Layer 4 of a small transformer language model trained on English Wikipedia (12 layers, counted from 0, width 128).
A neuron adds its activation times its output weights to the MLP's output. To switch it off is to set its activation to zero at one token and run the rest of the model.
A neuron's activation on a vector x is GELU(weights . x + bias), where the dot is the dot product.

Input weights of the MLP neurons that the questions are about. A number n stands for (n - 500) times 0.0013.
n28 (bias -0.056): 557,514,548,553,428,500,534,422,387,494,395,571,450,694,504,537,525,383,630,558,482,438,412,477,724,402,414,373,503,598,393,392,676,481,492,505,607,368,467,558,625,438,442,512,653,419,624,557,711,483,358,447,539,481,486,421,547,450,468,536,465,430,645,480,560,550,604,496,333,489,492,462,449,493,568,535,341,487,375,424,525,559,514,596,492,570,455,601,498,576,430,525,300,594,446,520,428,559,502,536,584,561,422,515,501,675,526,465,427,430,433,420,597,514,347,491,433,547,509,505,538,456,506,510,433,486,385,777
n96 (bias -0.012): 441,439,355,503,497,457,490,500,603,380,436,487,552,570,444,706,484,571,523,512,521,601,619,506,378,537,702,490,418,500,538,450,452,446,407,500,378,450,464,448,628,503,498,486,661,498,371,376,589,529,417,503,526,618,334,577,558,460,461,522,467,610,419,413,599,563,463,424,468,551,424,423,525,520,666,505,357,423,431,512,533,505,628,522,436,495,346,446,573,465,469,459,468,503,566,545,513,545,478,549,479,528,366,512,559,566,584,517,534,281,544,560,573,558,457,411,610,556,427,511,480,464,567,674,478,553,540,446
n149 (bias -0.011): 454,448,599,545,536,566,367,344,565,485,498,467,582,548,309,473,423,562,557,515,511,532,545,435,582,640,629,599,493,623,460,456,463,500,496,379,482,480,469,490,504,465,513,526,585,589,475,524,489,471,539,588,553,416,529,490,529,410,452,592,408,474,520,400,439,585,503,525,475,261,421,494,538,555,427,496,507,649,363,502,436,434,534,438,509,425,492,645,534,569,456,416,386,535,468,447,539,539,519,552,546,514,457,388,496,419,594,550,616,416,493,447,593,506,423,568,489,516,518,479,577,458,684,551,540,555,587,488
n175 (bias 0.013): 651,553,364,466,660,457,601,540,435,500,454,519,367,598,512,543,537,634,280,505,528,384,437,547,457,656,477,394,503,503,337,435,503,504,431,466,406,397,417,470,631,573,498,362,592,503,601,539,444,446,275,438,400,520,636,690,514,505,458,589,511,616,562,469,452,468,516,636,549,578,447,371,472,438,582,540,500,633,516,408,620,670,745,738,486,437,417,528,419,462,563,405,505,409,437,500,618,469,462,500,437,453,497,366,506,596,500,489,428,492,544,544,504,668,538,417,547,576,505,571,523,607,443,561,434,489,494,565
n180 (bias 0.013): 522,739,579,430,567,417,576,383,457,509,444,459,477,503,534,402,367,448,508,535,597,471,613,476,394,570,610,500,631,540,581,587,641,415,472,549,399,558,315,472,554,559,621,379,468,630,454,466,373,469,387,422,505,554,473,629,343,580,612,557,375,572,513,456,460,453,601,440,475,283,426,540,682,580,465,492,431,568,413,507,475,551,500,581,545,453,659,640,513,497,492,539,554,425,387,361,498,465,487,353,438,508,497,500,506,440,588,575,578,415,503,425,507,512,443,441,470,495,486,500,529,412,503,483,588,528,452,522
n249 (bias -0.007): 568,604,497,471,413,620,450,378,558,329,477,574,493,638,521,542,385,444,284,562,458,376,381,476,549,500,489,379,697,651,280,494,421,524,452,462,592,560,424,549,425,440,375,480,456,407,622,665,607,535,543,587,613,571,683,582,431,479,437,657,531,575,553,504,358,503,442,446,477,552,538,598,579,531,409,770,551,666,463,545,570,210,490,567,330,425,452,447,368,559,523,630,423,370,640,471,531,605,486,376,671,565,551,448,483,397,569,463,520,374,453,604,479,458,470,452,492,506,356,508,479,566,486,427,527,536,548,624
n295 (bias -0.059): 421,518,442,500,507,471,571,444,514,488,569,500,406,737,18,559,432,558,585,384,472,423,416,517,684,520,561,655,380,493,649,355,437,411,571,406,754,503,513,560,528,313,563,396,561,480,716,584,667,420,546,268,600,634,447,607,480,437,487,488,648,428,429,406,427,497,834,505,333,486,365,583,523,476,523,300,457,594,340,371,449,612,345,343,377,533,457,782,486,358,553,510,558,369,589,521,524,507,502,494,661,550,473,688,491,630,632,521,567,487,504,322,611,479,395,620,329,331,494,554,532,394,837,583,425,577,404,578
n356 (bias -0.036): 560,512,397,662,305,546,449,410,508,375,330,510,462,706,341,438,472,385,556,469,537,510,645,493,546,565,465,583,358,524,513,526,428,619,500,354,768,368,481,621,449,366,434,493,536,385,459,618,542,672,465,478,596,554,443,484,436,464,468,558,548,537,631,448,520,300,500,526,474,540,512,507,562,521,520,588,326,535,373,369,653,416,422,526,611,570,449,518,490,440,453,670,512,619,539,543,547,539,507,443,806,531,277,445,500,375,484,488,647,384,465,442,589,513,358,338,514,484,526,364,583,319,772,537,492,584,470,409
n375 (bias -0.002): 605,482,509,335,456,612,598,378,500,376,516,377,462,411,508,476,359,522,280,609,531,521,347,554,523,432,576,382,472,599,528,356,472,431,540,497,513,659,323,542,662,582,493,487,489,528,510,473,470,506,689,589,583,729,490,616,434,463,432,551,575,468,489,446,577,614,510,438,415,630,461,489,596,483,545,324,628,627,467,493,440,555,448,497,494,277,487,553,619,489,544,503,525,380,411,511,480,506,471,659,377,423,384,405,553,573,538,652,367,567,565,525,484,515,477,410,432,412,393,594,490,569,463,625,467,549,559,550
n434 (bias -0.013): 568,356,413,445,585,690,500,624,458,621,399,516,492,572,474,460,512,631,538,488,474,557,457,545,574,356,521,573,479,623,432,548,351,360,426,572,551,487,454,486,596,532,458,631,567,549,647,425,586,464,552,376,625,487,650,474,520,463,461,606,324,390,407,507,431,530,585,427,489,618,482,485,413,490,557,485,394,369,424,564,362,492,480,513,474,469,493,490,442,584,584,524,447,293,408,418,457,434,506,583,361,489,460,652,481,552,484,535,351,643,371,464,485,456,476,532,605,476,527,614,495,553,451,621,481,605,466,636

Output weights of the MLP neurons that the questions are about. A number n stands for (n - 500) times 0.00077.
n28: 388,395,784,671,343,573,710,308,460,618,566,421,484,637,668,545,550,456,388,467,635,471,582,399,598,466,619,466,539,536,505,402,644,618,480,543,618,504,503,645,707,793,474,640,450,386,552,496,606,748,256,454,524,783,616,389,688,423,454,618,504,430,577,470,598,386,536,489,209,468,364,579,407,565,606,381,638,574,638,611,433,515,447,399,464,354,523,524,579,492,344,569,251,603,753,350,487,672,551,374,530,412,442,538,677,463,392,397,375,639,522,570,218,555,365,351,463,361,547,238,576,559,355,512,336,218,370,578
n96: 497,545,674,353,481,381,478,570,347,558,730,586,753,546,666,434,544,575,528,510,581,355,313,414,455,404,300,595,624,576,411,531,461,585,572,611,640,545,629,606,452,496,593,489,463,398,526,493,392,447,215,460,422,402,558,384,559,454,603,417,173,471,537,454,530,439,623,551,756,546,625,430,274,628,392,609,616,500,579,586,548,547,569,532,423,455,503,472,503,597,587,574,668,571,317,391,333,293,516,341,486,667,652,494,486,655,404,568,402,569,401,479,361,598,533,571,359,385,385,312,592,658,426,537,474,451,506,619
n149: 522,494,559,609,528,448,582,532,586,441,566,542,551,492,736,497,479,427,525,654,497,552,739,399,547,355,308,412,382,408,580,531,493,387,522,606,506,303,476,561,467,645,417,602,487,569,546,564,420,585,506,489,458,462,522,564,462,463,632,416,516,529,416,473,505,500,422,349,897,761,433,486,373,441,587,551,631,598,489,547,636,690,538,340,386,452,435,455,429,587,472,590,493,436,288,395,444,317,542,500,459,406,603,680,418,545,487,521,576,497,482,437,400,349,505,458,394,440,465,484,455,506,458,181,588,560,569,527
n175: 503,489,514,606,292,372,433,424,606,523,520,472,540,419,596,358,424,447,627,420,494,537,503,492,675,339,548,664,514,413,640,723,559,488,492,436,546,609,460,535,401,453,543,667,524,534,356,539,541,723,687,554,634,503,343,555,572,465,503,436,412,511,560,539,589,443,469,380,488,508,509,577,510,521,392,407,473,432,455,675,410,480,367,295,362,543,534,511,485,543,399,465,265,549,539,575,224,547,486,570,512,708,545,562,572,446,626,549,556,372,575,376,507,553,487,566,463,538,425,512,455,366,487,421,560,560,434,569
n180: 618,356,184,484,407,653,409,618,435,354,626,500,518,512,606,776,627,537,509,483,276,486,514,523,463,500,382,538,397,305,677,435,411,603,516,422,579,478,552,510,315,415,467,590,669,452,510,623,726,368,629,503,537,371,621,453,723,395,335,507,548,506,567,494,613,619,222,523,442,707,525,503,325,500,593,283,436,324,465,424,556,540,455,391,563,399,418,298,442,550,472,448,389,584,406,616,550,533,516,746,514,497,488,538,493,473,388,453,318,484,618,609,551,562,485,663,621,414,395,684,539,529,477,371,497,608,606,436
n249: 336,561,697,564,612,693,658,644,599,408,789,442,656,535,406,607,384,375,235,433,602,456,396,459,509,508,584,408,420,610,272,166,193,560,625,415,854,447,643,581,518,398,459,524,386,411,492,484,785,491,593,519,481,412,397,585,92,585,372,514,596,436,631,523,492,365,630,652,509,550,634,490,526,512,483,562,391,395,555,442,489,297,668,381,617,333,497,602,452,193,697,407,603,322,738,484,354,525,459,637,656,421,504,105,460,331,186,547,365,574,513,653,440,311,544,523,559,356,541,277,493,779,629,728,566,533,694,555
n295: 554,556,382,591,399,393,598,262,539,390,512,401,367,568,508,582,554,446,539,512,447,587,812,426,658,411,352,25,535,267,689,122,650,476,531,522,374,260,438,619,346,426,697,566,235,458,428,682,532,500,492,549,465,496,410,711,565,406,590,222,539,599,579,405,541,576,599,387,536,471,451,420,675,240,492,417,444,724,591,167,396,391,589,518,636,476,483,621,513,678,452,376,602,672,566,545,533,679,469,172,717,604,585,516,759,579,754,248,443,435,720,587,559,489,331,662,411,615,627,426,324,558,526,620,651,588,524,407
n356: 329,652,579,662,535,374,320,522,602,574,541,522,336,669,690,447,428,486,346,541,413,608,649,389,542,622,378,334,352,710,605,426,531,424,388,677,468,304,566,465,623,567,264,347,462,440,561,683,337,567,558,445,517,547,555,400,463,341,710,451,367,543,374,393,426,431,522,390,599,470,328,285,540,567,372,571,558,435,609,458,547,704,783,503,384,543,404,514,543,517,484,396,466,751,474,436,235,382,571,496,624,681,503,643,472,409,329,549,478,662,477,668,156,520,510,378,710,615,482,606,581,787,523,363,580,479,402,744
n375: 403,583,319,507,446,428,345,610,476,574,321,613,478,523,446,486,829,480,610,450,375,435,573,514,215,553,647,571,500,406,405,578,475,451,349,477,442,345,625,335,391,692,433,690,683,476,438,420,696,673,274,487,430,297,481,391,685,471,581,492,690,568,624,536,519,651,346,561,661,263,466,345,604,460,666,594,348,376,484,460,374,265,668,586,628,769,594,500,437,488,410,421,368,605,635,631,647,493,567,412,539,535,527,520,455,583,432,384,493,283,299,448,594,478,408,556,647,544,595,515,566,404,588,564,520,452,486,464
n434: 440,611,408,380,420,380,553,500,526,453,380,404,443,441,534,367,579,493,736,531,397,629,478,566,586,669,551,500,687,604,435,529,452,457,620,560,408,411,491,508,483,510,509,410,605,530,640,502,606,594,480,563,538,446,386,576,612,529,408,267,567,490,437,509,475,540,462,490,489,578,377,522,453,387,544,427,512,470,523,365,457,487,573,487,426,646,422,469,532,577,497,511,299,446,570,614,500,568,498,406,429,482,424,549,522,559,611,490,442,508,333,493,454,461,455,462,636,424,515,660,489,729,437,398,609,483,426,562

Each question names a token from some text and the token that comes next. It shows the vector x that enters the MLP there. A number n stands for (n - 500) times 0.014.

Then comes g, the gradient of the next token's log-probability with respect to the MLP's output, scaled to length 1. A neuron's effect is roughly proportional to its activation times (output weights . g). A number n stands for (n - 500) times 0.00075.

",", then " Richard"
x: 558,440,523,477,511,588,446,473,513,451,552,495,506,555,533,434,491,540,493,504,419,513,448,399,526,521,509,542,492,532,451,541,450,498,561,485,510,575,561,518,531,585,542,506,441,501,481,503,499,467,526,549,556,446,503,556,373,365,550,527,464,441,490,325,408,527,508,660,484,513,457,420,444,611,513,554,507,542,458,483,512,495,447,493,523,490,483,468,576,439,499,472,469,496,448,432,491,678,595,521,530,511,483,508,645,483,453,335,524,540,543,512,297,538,415,494,514,511,488,477,646,561,495,537,574,179,522,485
g: 463,379,649,507,408,438,575,675,161,643,444,275,668,387,687,411,635,529,429,497,477,612,589,564,309,650,463,425,473,665,482,474,526,561,325,535,398,446,440,435,539,617,432,570,535,790,682,646,229,613,434,490,465,339,713,625,498,485,450,473,499,483,462,549,541,363,536,443,529,488,255,412,593,424,439,480,530,458,609,624,524,579,508,578,405,569,419,510,370,639,578,650,639,621,333,490,552,412,555,591,405,394,717,453,403,289,699,510,678,696,404,544,354,446,765,322,416,632,411,514,394,436,269,522,606,414,460,279
Which neuron, switched off, raises the next token's probability most? n249

"2", then "8"
x: 548,452,496,487,512,541,474,440,493,485,640,478,490,496,531,506,484,525,531,527,458,564,540,372,449,561,490,502,477,509,627,500,518,474,521,461,487,548,542,489,507,603,587,540,477,535,459,471,457,353,509,586,525,495,483,513,464,386,544,459,514,440,462,283,460,528,486,577,480,530,498,418,470,621,560,408,496,497,439,483,506,503,431,495,520,464,487,507,597,490,562,457,497,471,517,415,479,648,627,474,516,465,490,492,636,513,503,373,576,466,593,504,358,529,338,484,492,502,554,505,631,502,443,578,563,217,519,416
g: 571,401,396,514,573,478,585,433,512,343,443,555,430,357,433,265,436,687,426,420,321,387,525,494,511,512,582,380,540,614,595,547,413,566,467,547,430,472,757,535,445,201,545,677,369,256,317,556,456,548,909,397,518,589,552,472,646,384,275,512,507,691,676,470,505,462,517,648,415,445,453,518,532,364,659,524,490,633,620,471,521,426,341,476,454,447,422,378,423,215,424,591,490,637,240,619,650,586,438,626,626,480,536,568,405,522,605,414,642,531,625,342,502,602,394,588,661,866,560,618,401,511,528,320,509,443,514,602
Which neuron, switched off, raises the next token's probability most? n96

"8", then " campaign"
x: 542,497,495,485,495,534,445,457,515,501,609,500,511,500,499,442,515,521,495,473,460,532,437,381,476,523,465,525,526,539,588,500,503,476,516,500,499,525,571,487,511,597,548,524,446,525,482,519,492,378,570,556,500,384,482,526,479,388,556,502,452,433,501,301,429,502,506,598,466,494,509,410,451,623,520,456,480,522,445,475,525,488,459,557,509,515,482,479,603,564,622,483,493,509,446,427,468,662,623,471,488,537,508,537,650,515,518,323,516,515,529,532,319,506,359,478,468,508,528,452,637,538,490,525,587,218,516,459
g: 499,601,301,389,657,418,421,746,521,591,744,669,598,616,507,517,640,337,247,504,660,640,611,614,567,449,346,554,480,484,515,415,393,367,537,524,424,695,570,391,478,483,288,283,447,360,357,694,532,646,427,631,409,568,552,399,545,435,547,502,531,496,352,610,518,507,433,435,457,488,378,427,300,475,396,428,683,697,416,603,517,640,468,596,586,469,695,502,408,531,388,316,346,645,375,397,361,372,597,567,425,457,490,698,584,614,439,491,584,662,411,629,562,556,260,780,542,645,612,484,512,451,407,329,300,623,256,447
Switching off which neuron hurts the next token most? n149

"s", then " joined"
x: 579,467,483,504,524,534,466,453,477,466,551,511,457,516,532,424,547,518,509,434,401,520,438,407,504,557,507,553,490,537,539,538,495,457,499,491,503,523,581,490,562,725,533,529,454,518,524,452,374,431,548,575,540,481,474,478,454,388,511,476,518,419,492,311,488,494,483,585,457,517,498,371,487,639,543,471,507,513,416,496,501,452,518,507,488,462,476,497,609,501,522,484,488,514,438,456,479,622,640,510,456,489,473,499,638,476,467,338,471,561,634,518,401,520,339,517,493,486,564,490,630,525,453,525,561,287,623,403
g: 341,573,594,571,449,426,452,417,567,623,447,554,587,614,412,556,580,381,539,475,417,539,464,331,489,468,401,454,587,490,577,385,445,706,646,527,782,739,610,435,515,254,565,442,476,456,415,561,332,527,397,480,504,422,511,453,323,331,383,425,554,497,520,335,248,715,691,478,508,495,262,766,265,621,87,283,543,617,553,481,356,466,593,499,428,503,378,608,364,460,525,603,577,470,516,489,488,430,781,391,558,560,425,600,521,514,678,536,619,550,364,495,648,608,470,476,370,510,309,705,546,580,611,604,714,634,442,484
Which neuron, switched off, raises the next token's probability most? n375

" while", then " Pat"
x: 574,441,549,508,527,567,506,445,518,475,535,467,468,547,625,473,490,503,504,493,450,512,485,388,462,502,480,477,494,473,443,488,482,472,496,496,470,473,607,490,475,601,491,525,522,427,492,510,489,592,510,530,594,394,517,568,436,399,528,464,516,518,541,331,406,508,469,580,501,514,539,439,484,644,573,444,486,585,451,438,549,507,489,517,445,534,430,513,595,477,531,496,487,478,474,388,538,709,578,470,532,470,527,541,628,457,497,307,545,565,538,469,345,537,349,548,502,487,574,447,642,495,424,443,572,265,503,469
g: 581,685,494,607,621,355,611,645,314,442,527,431,384,451,395,622,384,757,486,438,505,470,548,576,580,629,407,575,480,507,317,445,528,749,577,393,625,387,413,501,617,523,488,539,442,367,683,300,570,668,391,475,638,415,383,563,613,490,545,445,489,498,528,487,453,423,606,553,472,601,399,516,573,455,550,673,355,376,604,450,752,332,581,554,407,519,495,451,473,428,576,475,736,298,252,488,392,133,405,554,464,568,397,302,557,392,448,684,510,397,606,842,487,524,586,220,586,375,548,586,692,578,602,324,388,384,400,592
Switching off which neuron hurts the next token most? n249

" The", then " "
x: 555,417,584,511,476,508,472,446,491,505,496,493,444,488,678,439,494,529,557,510,434,524,472,391,509,560,458,503,489,498,515,507,517,464,526,474,384,511,533,469,568,590,535,589,496,533,526,459,472,529,497,511,571,437,479,535,503,382,573,473,454,484,481,296,509,497,474,603,441,480,457,404,456,617,547,454,457,515,441,481,537,530,505,538,489,543,457,497,578,527,520,501,436,622,469,414,550,650,610,492,521,466,465,565,662,525,467,388,536,489,525,463,417,544,347,532,482,502,515,468,627,526,473,477,533,145,505,474
g: 416,614,593,726,441,549,547,366,512,493,467,197,623,212,601,329,500,499,543,435,644,339,578,498,299,455,532,529,493,488,628,557,615,570,458,493,377,489,588,509,315,667,509,513,651,316,650,479,499,480,372,514,513,328,666,696,597,555,443,657,499,591,501,626,651,624,546,487,535,372,511,519,493,406,698,533,444,598,682,428,395,489,342,452,544,716,474,372,540,345,444,488,471,343,578,695,412,653,427,498,599,494,306,559,636,304,361,516,594,501,572,480,253,549,824,336,549,486,481,626,335,560,235,411,408,234,615,533
Switching off which neuron hurts the next token most? n28

"1", then "a"
x: 543,439,527,484,505,532,507,463,501,497,591,501,495,497,525,488,479,500,520,530,467,553,569,378,432,571,500,529,420,496,629,475,500,469,533,438,532,559,540,499,479,622,539,537,487,538,461,435,463,409,538,588,547,467,477,541,432,369,543,464,501,467,470,291,492,520,469,561,492,476,498,400,498,617,583,426,521,501,429,491,500,505,438,459,507,480,439,501,581,504,638,457,498,500,480,395,519,637,621,468,543,494,489,489,642,515,515,392,520,466,557,496,378,514,344,520,499,473,529,510,637,512,452,542,570,205,542,401
g: 330,475,571,544,356,392,268,674,548,421,466,592,520,296,546,536,512,444,371,569,483,559,585,514,356,538,322,446,625,546,554,324,642,709,699,266,409,679,376,293,430,681,431,469,647,660,409,510,492,543,558,333,370,454,596,513,523,570,496,487,665,262,550,635,655,739,474,543,578,547,543,411,208,493,669,385,417,517,445,531,538,800,362,433,458,504,474,377,622,398,473,462,540,687,475,622,684,672,605,585,306,636,569,533,510,582,542,384,573,408,618,220,432,552,432,454,573,535,332,395,455,705,470,359,363,562,381,554
Switching off which neuron hurts the next token most? n149

"ville", then ","
x: 550,513,463,495,530,570,421,420,490,442,533,477,472,470,557,424,526,557,457,525,445,509,525,401,454,555,415,474,459,524,506,546,487,457,546,475,472,537,559,490,516,695,553,518,532,487,478,511,435,380,527,564,552,538,445,580,440,406,548,468,462,444,431,305,431,521,491,580,499,506,553,404,484,628,534,459,467,499,434,450,520,537,477,528,530,590,462,454,540,527,512,498,486,495,476,459,532,688,611,476,423,548,468,533,653,550,512,381,493,494,576,530,310,563,309,500,487,524,476,485,630,514,424,538,566,368,539,488
g: 525,529,357,703,349,237,537,582,481,224,533,420,464,623,440,693,507,476,286,547,486,514,499,646,597,518,418,301,517,594,513,377,540,488,445,586,545,474,454,655,655,282,586,523,391,317,510,630,521,452,653,572,530,736,515,809,758,531,280,514,485,550,660,570,590,522,448,495,458,589,651,600,297,495,521,352,476,566,424,455,351,491,344,390,517,436,331,413,601,490,615,622,320,436,355,574,475,489,408,563,622,536,446,622,416,498,436,284,430,520,611,623,471,322,274,444,329,545,514,398,424,380,630,803,594,622,685,652
Which neuron, switched off, raises the next token's probability most? n375

"s", then "er"
x: 571,505,448,493,507,530,457,433,484,436,541,504,449,498,545,430,542,524,493,442,423,517,453,404,483,553,499,513,491,511,541,525,504,461,511,463,495,530,585,495,545,729,527,518,465,530,515,458,341,453,548,575,553,504,471,496,461,398,517,488,530,431,524,313,488,483,465,592,464,522,501,376,508,640,532,481,487,534,432,495,513,456,508,516,497,446,495,488,600,509,517,497,505,530,470,471,477,640,635,488,461,503,473,472,645,474,469,335,503,527,661,520,381,506,339,521,482,500,578,463,624,496,442,515,570,309,615,383
g: 463,242,302,362,682,542,598,467,690,518,512,530,600,419,646,412,527,637,517,543,436,617,670,688,504,372,602,683,306,405,573,531,313,481,410,409,470,512,260,405,625,473,558,690,481,525,501,466,521,541,617,516,862,480,667,449,266,524,795,466,405,480,556,609,282,374,336,412,444,350,587,300,358,303,649,449,567,565,580,522,307,460,446,383,571,541,619,438,488,660,364,476,560,507,546,563,442,528,602,667,521,458,346,509,581,865,357,567,348,520,496,298,443,458,520,430,459,634,511,467,457,368,546,528,580,632,455,475
Switching off which neuron hurts the next token most? n375

" Richard", then "s"
x: 534,504,500,515,504,557,540,504,507,494,532,486,467,473,592,456,526,533,491,485,346,544,450,418,443,556,504,503,501,597,531,536,528,505,522,540,499,446,564,497,545,600,469,568,481,579,491,462,469,451,560,501,541,459,473,575,396,385,509,506,448,428,417,304,474,552,407,591,448,484,512,428,428,614,560,498,447,501,426,420,541,446,570,513,481,556,479,463,577,529,524,503,441,480,461,401,471,695,560,561,364,452,518,485,661,504,529,341,541,553,511,532,401,562,375,507,539,508,502,484,649,569,438,510,571,266,452,520
g: 326,718,373,549,266,620,558,513,568,481,464,404,549,361,748,469,778,451,576,589,276,554,400,625,500,382,489,615,450,541,658,394,648,414,628,510,324,388,434,464,412,600,623,489,556,508,430,285,418,582,453,601,567,404,352,569,411,515,457,519,624,519,614,570,653,584,609,563,475,471,554,545,723,278,359,406,603,421,770,494,321,536,612,372,503,482,643,393,565,693,629,493,410,528,454,591,408,323,441,726,397,291,430,598,545,477,555,557,551,454,465,655,162,518,678,550,585,345,413,531,249,383,315,434,482,663,489,465
Switching off which neuron hurts the next token most? n434

" Sam", then "ple"
x: 522,435,394,549,524,566,508,497,482,421,532,486,481,487,554,409,514,560,549,496,434,516,470,450,421,529,494,528,497,481,534,459,522,528,543,456,353,482,539,456,566,597,545,582,464,540,490,480,517,536,458,482,532,530,498,618,511,392,524,541,441,442,501,288,465,576,447,558,466,509,455,412,477,656,518,479,459,503,446,471,516,515,484,475,482,547,452,469,537,520,465,452,497,511,487,382,497,691,586,524,423,459,457,490,657,507,469,355,592,517,563,517,394,587,370,501,546,556,606,499,645,510,425,500,624,277,496,422
g: 334,413,511,509,382,399,581,522,389,487,380,681,492,615,454,343,341,642,602,531,386,509,392,632,543,375,370,660,457,413,672,514,635,560,489,440,335,482,325,528,579,477,557,367,321,613,622,432,517,566,333,696,479,623,378,444,566,492,502,525,525,557,778,303,556,655,362,395,586,457,555,447,452,514,404,720,625,404,591,589,248,555,297,426,552,762,355,485,469,535,494,722,352,605,641,320,501,360,467,545,629,344,355,595,529,475,209,567,543,672,726,482,604,723,414,585,503,256,625,466,423,350,591,582,507,557,655,448
Switching off which neuron hurts the next token most? n175

"'", then " grand"
x: 525,400,528,465,517,571,431,443,496,509,517,502,496,502,551,446,508,539,448,511,377,541,598,395,510,601,464,502,397,595,540,589,545,467,546,558,425,477,536,522,460,611,507,539,526,523,516,426,424,513,498,627,505,400,461,520,449,392,526,426,493,474,492,292,463,463,479,572,477,449,486,401,479,618,564,485,552,455,482,537,519,512,553,449,499,437,456,504,572,486,482,474,490,615,409,452,533,625,621,457,471,566,475,496,689,501,482,368,587,488,501,570,366,539,369,553,429,489,552,527,592,463,498,478,590,295,487,509
g: 506,473,575,439,519,526,529,597,318,729,699,610,507,535,642,508,589,519,660,618,520,565,556,717,487,426,500,431,618,369,465,415,391,392,387,412,367,633,645,614,366,494,423,483,477,632,534,350,501,347,345,461,449,509,609,304,413,554,479,349,562,570,430,808,321,521,295,272,483,698,520,655,516,465,431,593,556,400,634,704,623,458,520,513,634,550,621,597,456,203,552,507,663,596,495,495,606,298,345,279,449,641,585,274,704,349,462,392,622,556,479,351,367,500,648,544,247,472,514,532,397,601,372,467,377,319,678,571
Switching off which neuron hurts the next token most? n149

" ", then "1"
x: 521,416,504,513,551,545,490,468,503,458,493,506,469,494,502,406,504,527,526,491,380,519,508,408,527,542,495,531,456,548,682,514,489,471,552,448,441,524,606,465,527,586,516,573,473,479,522,452,533,426,602,516,548,454,500,546,524,374,546,411,507,419,451,305,474,536,523,573,486,492,459,431,435,608,559,467,539,519,446,489,508,462,343,491,496,526,451,497,574,482,465,492,514,483,498,432,531,676,607,464,553,457,513,524,628,518,482,342,522,536,534,523,390,513,361,512,511,526,565,503,633,514,487,529,579,157,551,471
g: 626,478,656,466,564,467,506,578,469,469,438,450,319,530,431,386,555,552,524,425,449,431,922,553,343,559,617,247,652,586,645,427,454,512,344,333,352,759,440,571,412,493,382,466,489,539,524,459,363,525,402,438,545,415,494,518,411,411,579,528,439,473,263,398,489,709,345,514,466,604,458,445,698,454,434,332,454,490,392,496,433,534,528,590,727,385,595,633,533,917,475,576,506,591,482,357,356,351,570,480,607,578,330,547,554,500,667,369,418,726,258,557,592,352,371,435,621,735,509,717,440,451,593,392,522,495,689,527
Switching off which neuron hurts the next token most? n295